Layer 4 of a small transformer language model trained on English Wikipedia (8 layers, counted from 0, width 96). Numbers have three digits each and are written without spaces.
A neuron's activation on a vector x is GELU(weights . x), where the dot is the dot product.

Input weights of the MLP neurons that the questions are about. A number n stands for (n - 500) times 0.0016.
n10: 504512814515417435631191477644703574383638466693322511663461438533682515367368411776331593541575288514443681492451679545518432325398447368354325496532369504338359466370383477389599599421607697522588476485577587374438312482220450646405572514372579722391290525511552432512460438448493251378
n27: 698504685289300575477454418468757566293457601285541273458427344757508555594515546405474437288304406479581575624643602692406287417446636437567548507514468489220394552579583474519541549292481385238390504559660406343324265408476627519523534400481702469702595408577428461725514674585518592429
n56: 536532564544421368472327215372686470557427300526445473626487681600674581455620394524613678486579503595588619417295601402473489330370416461394418662510393567390364452339199483305522375477574606681732408679584587447514418500376295675681645589532550503404318510526623533482467427514536374526
n58: 584527461374780401531358365568434485347435222315394377362629533464593345519585658471377638418468595500518641299685606663347318557675477606324593496640669371843500560554485496386708458320542700222596572577467432385558470397444658590534421525631507316355666600539379500508431369292496541536
n88: 517389517556567500425447476430639601542505473475440303278652616482695425382522614436443597567460448534500724530402456626642543522461470459322570468526396580661536486573500612538493514573663608582522408519497484357364524474655500646511405529556512488615421536406363466652440537462362513404
n90: 782172551569660388567676639473439645500690684470451512326340280357525613421323651560626683512607413246481591521558247532376777699238243500422411540410608416369633361555408624355604500414621555384659435572663414547458471519383492419607315245109669456587523617389590324349524500411512302477
n114: 724566577500500442581463507514493602528483418410626496584520539358640584699570364262593575592387510654341558514507569320263243580625337665439341657664571721429424418322535373507435504531653284629340409774789496565672493517527357674652464329430559629403466531647503544460421403472428475582
n124: 496345313691641401612593477381542478559427164539561545628528562309582726492636364434481624447143412478428536553542500571511253599610458611696392766543567544296592251749570546404617630638500279537500335455390489359562451493295570481572458547434621428504471385500486222608264343485377340576
n127: 557640507418497507588375579692520578528510299714507511388631591469419553554433201511436239600398326404537417438406685706591470471514249592342553388400500479421464518713374256664454482721654522367548626496409543472434342541454441529485547424526293439819429445571596445757490312642607589469
n157: 555672628389475248469452573697544264680105616572292261407596330483288428322451500685423355564365542447472384513461413279542359170667448476547538353397779648651243637475655483317687483525298540186522308614475608393522702431537456620339250690394528464550476418440520455715541700619751415488
n158: 635659610384279430645214507484539304446527272417507562562757701487731571612404500466586623342410396573549596458542517609530482385380730467534336554556448436458545472325383524378688360619514376560468614541517486286599469644361369593719586302553623524380412464474487487472533487459434265543
n162: 332270585555339608602391363408484497500567472503486462562532228594557490590401146685555585493558667632484457431556604384597551531627333484531514372454461466341671445655463409385491444559570542470507540622580348546468699546526380541507593312072752516387468412452446230440530617480540466523
n211: 515354452528639385620577511609450350365335557467672486580560512604306657342390507490670585433377493728449363443489561367548688162521590614543465556269520462684713418234407496507413605456544336732485599434542468432438500453500800507482364551427682555493520304487336490635370311398405388490
n216: 673500513427535409496433504434546388528315696432525719542515648666298556591828206333561622443748425617546433422331578633615302694476678539313573468594769536504401488543702603541819388469230496814537457440429282535387276198483420378430471520399451594543512558752515527412465370702410335438
n226: 427488488489620539688559580628208492329301397336550614583532714407358323600646382429473492325235596496663485504388554545388536527511357540466523463569593601403415374390452500663757647335516633485430227583441412485508492540463453333816301460665325374530482482421184463711592204428376440485
n229: 512579662458485255433535316511657545605723385536461626543582521649476458644203417616477347466379470386504285240539306561579362465448403562431732462456424357593613473489549508469483555651253500549484270613478492610850427617520706573675350353445479412782326752716366441299411645565585492496
n238: 464561497614578630451514377476547552571497596497398277328589478454286489429381486547595464360479443379418476684568364519637473489356600420584475418567471632617583492594516418315536531656640445448440494577497424403520578433521445475497542546382451438503527561755531425391424429328427683414
n255: 435530574689462507456293500545550553482577399232482425435466362517697401394233574613647368421678486500524448202380405376574511423608613388619504415490486652587456601355675547650579642631342334598452650592588384469415658712561522461355641465559678580368500339233444404201548472543386450335
n267: 542512515620559346428295399481518459508410596521364573665500426588604425554541584478528324620399505629305410460537426525623812511344720564461494492503479508457357393338432357326531434503523526379514560533530469600483480444560448421346585465535508571448527529521573578633562576447419572693
n268: 549625647404202431702232400544603405462420457397446596412430347552600458826474437636532443518553375551592628229431616514249390254503388392618433489534524521567645554294692471529484496428547592252482561528340536377511318378489353575388461527596697429462659585591549524456627295383473599524
n278: 339430566504431266545488381412545449368558584489311504353392386419126402367558677520381520564555469534398319311375326327496500423771565628520393469634474539372597456381380472407511411308545328508537598798632729435765655489504619576492560734488668506569425527526133355533435376627825610721
n283: 474593612621380500622436392804536376500443469422525649638493423680590589599576547486368587576405510276450550525384376593446422373412341477678472336520490312565535416423456578539503369570486489520760332483473539584264333450403396326288500651604734564534546537719577754693497514524336569307
n290: 767334590476473348403461566373549424435558493392539350517360215816381452542395680630360497521353592379394584489500553486425293500524433593476403387661572637527632626658653326390506511443404608203725343562701532376586615327385605483507472433406417543544464350493577604486443622441711490497
n291: 523387349355526478675303479497310371384385363480543588526429604438585467488528466485476385518542479404471585405512515509696416389462333529543624646468543521383435384625399441420550534626565478432612305605544696532606555483267616455503573561419701519273500549506573485441471435195634491645
n310: 637471471512450592564366593593462345521422490531495555430433529544556451502412451521540453505357491507437518517435613625539545346403490444334519376634475500618556395614451609382600418457454537563515467568500502505456500575328350569551605505422544518463599493596432461283475602420505641414
n318: 518391636500488620662290619463369600483735257666483597685579537376535433216496614546555530707701698382306430659307392340686716741500565219445669633362608312378319292545537319375755798361396456330591364374798496459309530549382469445302598675255566409512476528285641480435422529534582458524
n328: 311393326400409704710588580483370558240523494320593524447622428638641637527402546503367494485434609483562449521467488491295327392537524388491553465423550500402542533420448723671538488520470470610718535415503500381588479508607506506506530429488280536609528517322451443555574569468625438511
n365: 169570702623565543557570483398560466608698350063655619222341613529531555418298342396521470407271454606419442573255396774691541548434392585560669613533584668491496445365504266487496625549208736313753400445475294402334470658436412440815423402294500490422431362420445582439389421724631475748
n366: 611551579484500497537475508555651446503457632510575497578441681348723373336424573540401443601405423455477410530420497568548381481415606433643571570353415457458414322647425461422475397521545503559506547478396475445455431479518551418594574384559482645317477518536573342275706567359568533516
n369: 519474387415531353391416291514510409642589667543496461493487465293434451464255420281588320659474669486298715618453626623669718489400604369546613740544473598445482404286517291363529367527558464362605458486573446792634496632330504458676618364420520473545544561517729442627582589598466602632
n372: 329330652709487627486367388470592285269297294379815500310379377526173667554638357413384153491599422389581474685640518986456462586734387365429496491607677640323495348504722355455516799534523601504349486566443432341331393568476366620324451388390631641565356683387669872482431383420543522479
n383: 647309511493316392584774475483477664382379525712586546409384598666636468432772269490386443465552431548635562338575352454382462583631500588440518455616336521559366415483580590558636688791624653438485584609413464459376667453530735443486289370291510484366618558697539507664521514486449725520

Each question shows a token from some text and the vector x that enters the MLP there. A number n stands for (n - 500) times 0.0086.

"1": 462467861487531704507545517513512456628492345549492481503548507432467406534531464504396616579490545561574531395481482480427543465403502777542570537583552456557590583608586588485293489565589310591400451472470436450443461530482461560674584557538501213382476369475568461579495558417521437493
Which of these neurons fires most? n124

" |": 513493792470582647532613576507385461578408429555516551567462477634466415540575518500453544619632476470625551457508467471415496578405508782496544483517505391528484601562629697553383438537527207513410469463489484536480367455455455504601603555510488214413478401430642516585540625509538348472
The most active neuron and its activation: n216, at about 1.4

"et": 465552842464547561480499526583464517502420467671441498421499399532469376546490597539448666524489539454521472443576424434390586479457455759518553446566425472512532663510601568605270474552461396503397446483496474482679462703411383533725448455643579223382475402445613510653553571554421500512
Which of these neurons fires most? n229

"fer": 545432859433529639537461450561455561594474362518538459485465479485401380526457614496400576556525526510531539481399534538488555463500464808512618499620485452587546524500523676536261496517501396602444508461393488437492445533527410651602601596597530213354436422449552496704578553509559400395
The three highest activations, in order: n88, n58, n283

" G": 527492886499498614563534480582488576518420455596455503521447377540497506499441590574342558561452544480472475531494485442511559497468506680466510485594406390495620646451634536509349539553433335628367566481330480502509465529462457615583623501488488210329561461433717499635621506512517480615
The most active neuron and its activation: n268, at about 1.2

" \"": 512375810611511556464542455488425511575473395617480518498441405461492453649509600562537482626433529484453448547530543408473650496513585683422571518648380452592571609506630586467321483561496304518409494538464437550444495568459373570560573480562461203433595438529655488614599477446413573561
The most active neuron and its activation: n267, at about 1.6

"|": 498409802496653545473561443574423420563394438561494537524420439470426406650461533477403478574430547489517568521537568466505690576470531818503567590565414422539514614479587520575354474547529257404381501494582490572559393561477432523600590520538484214370542391557617471594570603560379524495
The most active neuron and its activation: n369, at about 2.6

" N": 517428836522542681619560513547441466545371428552523530557489428628452471559437481542357477579405493502562555487509452421482570496440566662401551569606399459499534581450560610445402543595544243459448649491407459452539455489459461618593675469561433212357583402528633470544700598531453477579
The two highest activations, in order: n158, n268

"10": 427498803497575678518607567503459468614441293516496512474478444532455447608501451514460590607508525572643467364455467532366528536441500750547572502642532447527530593580559611549291478582533296500363560480508466482498471504450465542628551530470468210388470365490584507578609544541540407585
Which of these neurons fires most? n365

" ": 536405831547671621451530455524409468543315462543513464471451426479453425579479543452425545623441561586477591560534437471512676501472577744417508566670487383512493570468549528468340454530601295485403479548518504560559508642449460611564619452532461214328597417467625453530632559538439536513
The three highest activations, in order: n369, n114, n267

" L": 496408882634591676489536469538491540507395467560483465464496387562428448490477514623297499659434492495467485558423443518556612511422497661450449535581391424496543514461613584484364528549604304586422570460467487512502529561395411633572653449587515213410559453524692528565615554463460492587
The two highest activations, in order: n267, n372

" and": 425391757468477646595407505521384525543415442619519501427443510461508528478578682626438467522478541539517469510555430486548458422421562770407542575581435463577500516578515648515314417528484155554608493496517506410519577510434465593617643609501460229291551518423681544593638546429617429546
The most active neuron and its activation: n291, at about 2.2

"d": 455520907462532659685449547491483576533401401546537468468454468486479565488520589577350495671449548516485420506504448466516565409272544699490541537621415431474488516509501599512320408634523327644520477501483525440509428524483480530619717574676511223349567387364647501553639525460494461529
Which of these neurons fires most? n158

"ims": 470403852537485635617492502580484574505460385548607444471398425482642555450535571558340467659565480453456478478539562397380499329443642686497626518541405456513516566499577540512225440606470357630564517545480506448526512468527494636579714526708423223374540467378642590569498520465635423416
Which of these neurons fires most? n328

" U": 456386905562535649528538510626482458565387448597535513502503427597506502467512499604349496630381463551489415509496516448521534390419518703529616541636290429481520459535561663542363429563575336558485584470503390455537427508409402586640648545537507226305609455426616455549692494399610482592
Which of these neurons fires most? n366

"er": 549407861499484661572470551519430606497482476596574488438545479581486388541441691540476502589515463503459412384495458439475633461399457757556582501688426470525517604549628573470213478537528306592410481477548493495584524601380446485600563473564556223401565358438653541549531577360501494481
The two highest activations, in order: n255, n290

" Or": 533313859561563627453461438608415537496374465584560512466463383515501532508462623638442534542511499457478458556448516565441608430446469692489478446608410434518521528502629505470299511550533371631409571460518474462478532598438358617581523556491511214370595444496770511609650503447587532558
Which of these neurons fires most? n372

" Scott": 584442807436575607571603550489409469600425485488565557612432430576433472523522536605429551608447544535530495507460407477507537471458544727467531481590463473533551654426609473496343442565484282348365641549498545456499346533430454564565654442571421213312543359483663486645643630543527450565
The two highest activations, in order: n290, n27

"'": 510449928626536594522478495561506621623473398647421426434550416638488506532487613557503488585546446415412315545529509418454644447344573730511504495563430524512528606628542469449335485505495311553419471449503460534482505654442327592643540540580546226381519489444633505573554386497529486505
The most active neuron and its activation: n238, at about 1.5

" Lu": 588402818536501695587526421645519511587357439590483498502493452514396509524433577546350538584381486380503551524437454521533560417500511685523513485551437475568528668485529588466326581613565292500419653517491416466504402505401398641592719473484471219296484414476656517648611585488529492582
The three highest activations, in order: n127, n158, n283

"ement": 547396854447516667500535538534428520507522359502557467359526508489523405505521569537420561531546411525543578432467469481431561472408491721494546518570413500570494517531532704587223515514611371618462574522499485449611503560503469649620398467662492212435471372358554503631502636530536426484
Which of these neurons fires most? n88

",": 518492773489457657550568435521371526557521353646531554493488463425497494484546634613492556460619493551577476469504484399448509454481419675480568538623423389576557478459607640484307464561543201601492556451426503462440478476435430520600590566422517221410593477362685592694541564448675340598
Which of these neurons fires most? n318

" S": 487384871519539666608550470540492544531432440577507457527431457546592481528483551550235506550432473486536570529472518493517521499420553641460553535626375463518582519429507656474364494524573317635532618488384463419552453529443435757576583508577389213368538458434690454501577568508514460553
The three highest activations, in order: n10, n158, n56

"20": 420509800499600620541603615563438386603439324502590539547512473645450394593509487508440557610507555578619516438404450488384564513425430744513575505659515410506481558524590556587303477553488291508373550457526436450506385480476428522654592549550470214408456343452629504577606540531574440566
The two highest activations, in order: n365, n226

"o": 484394917577519691573569513555497596518447443634404456431595497445543409522550605495486581593496468459400432426498489465443623378418493742566521521660424518567533576549541561542269471534509387517441598475482401537527462517415436534565559469576490218340587411380634575632524599442568427452
Which of these neurons fires most? n88

"G": 397484868422523562676450439541528550539396444526488490514419375508386535556418544580415496532428563455491475522567541479594556519467584642474558549592419437489617705445628417469403469587404293550347516484388498559628448636464480562637688468575454229261584461475689482656618467600350442649
The most active neuron and its activation: n369, at about 2.4

" Town": 480378860428452594530562553560474612472488384558603470511420466527577572414589513577356524656505478540536483469496417450481486356466472701516546551610409379503501588480601543554338405506627366606571659473465484475527445554471389599635578497576399215360536361445647499647563662435663408527
The most active neuron and its activation: n328, at about 1.7

"ić": 558407868513514651598615458641516573585442430495484407569482457524443440513532549461412506618559503468463514436480413370559542391460493710495534594595516436543487588497563630518234486561519375466428671591488465457519393536470453673531635487537420217284490415390638551674609610507545453492
Which of these neurons fires most? n157

" Free": 447385845453444697580535554519513495591433422585468423437560446521477443504495476585436608591464473445529471473509518549420611461458541784555573485617391534536509588571542567408269461591617332548399539469548408509568482547369456534637562608599449214409484355484542505526627556453566470573
The two highest activations, in order: n162, n158

";": 547467756530547623558549546523422542513379489596500550517512465557393410554481573482463508528558501505516491446524457526459633559429554744522569460586433411562541616616605639503336417561485209468434493486575411556561465495381341477669621536495493213397567421473671544595597531450494336516
Which of these neurons fires most? n90

"52": 451530840459554637573597527547474486542439341476481526561517470543420473536553476489504594564450568566531462414452414472430576512404606767544586464668493443569576662579612615532346400553502305543340565513558445476537434424449450519618611515463532211389500323461610454586605452494519431511
The two highest activations, in order: n158, n114

"ok": 476434923584562587478554424591515523580454441595451447441458370477450470491509608516441540659464535505471442552526370460521656385389500693521528467582484512465537547478578457552324493597565397513381563474531434453497513554469428611606642435640480207370542534572621579645562504481461434498
The two highest activations, in order: n267, n238

"H": 468415918647555660561552513559479455614397474571378463388553381524451405594395574588491468611438435473423398525464470528502684507369557727477459494539439551487590600549558401459354506624517320547351513469515437570545528613446415554619643543594472227359592491541674499548553445511465451509
The three highest activations, in order: n238, n267, n127

"14": 475488821473583620587568490557489517599434308520561534549517448545373475572498466439471546575450519595538463419434393516435554547398571728573613398588494410524526630575591563544326435582503302499364596519515449523572508457396372507640605535476485209383473401545665529572609508507476474605
The two highest activations, in order: n114, n127

"bum": 485407855513468691572483505467444570515489386668504513525554440466532488478562548560490492544604517545617387422418493347480545398480551715499528596573443509543557507448547583483284431481465373551406550542453476513484490476497407609542650499611496209464476425400681458690582517515650391543
The most active neuron and its activation: n56, at about 2

"istics": 399332772437489642502605540600491547481450369565513417407663460485543412545556606562405588618613499423511411360514528469389673522577421729591545574603460519574517606588645538532203445500497311575354421475513466488536506630388523507667657488620552232364533379448549454683490541482524436441
Which of these neurons fires most? n255

" |\n": 465449701513581592504614524545384335571402394561440542554472448563419366645483520538355446547537540507524529495552431528517674642432579747477499497631458336594475668490645648599317459537563255456439519519671424504548407490399478523575627550510484221378562362490682555649564561473475470453
The three highest activations, in order: n283, n267, n290

"\"": 534427904598520633543521509547520624460491389683484508465491462574536509533535585591440507527600475461517396535436421443489592469369530665499507509519419430558516597570577546521291510547485245563449415479561480539485444657420407600632545562616487225396516293380740447533429509520534469536
The three highest activations, in order: n318, n255, n56

"y": 500494897474407653522543466547551533488384366558474482526555421612487415556507609614458501550469513503474486459482504518447534365431523682565594513568449450531588613535642608517258456549515308568436602461512371474611438579365398595689626478537507222386506447474673476542602479469491378586
The most active neuron and its activation: n158, at about 3.1

"3": 495490801447557646615527473528449448641478389534479554570521507517293433569548423444448635521426572561629480408497451521455504526393642759564614467596515429550565601560590623496352404527478291504360612535465428524475457437434427452631640525455453212403489422523608554585608469485519465558
Which of these neurons fires most? n216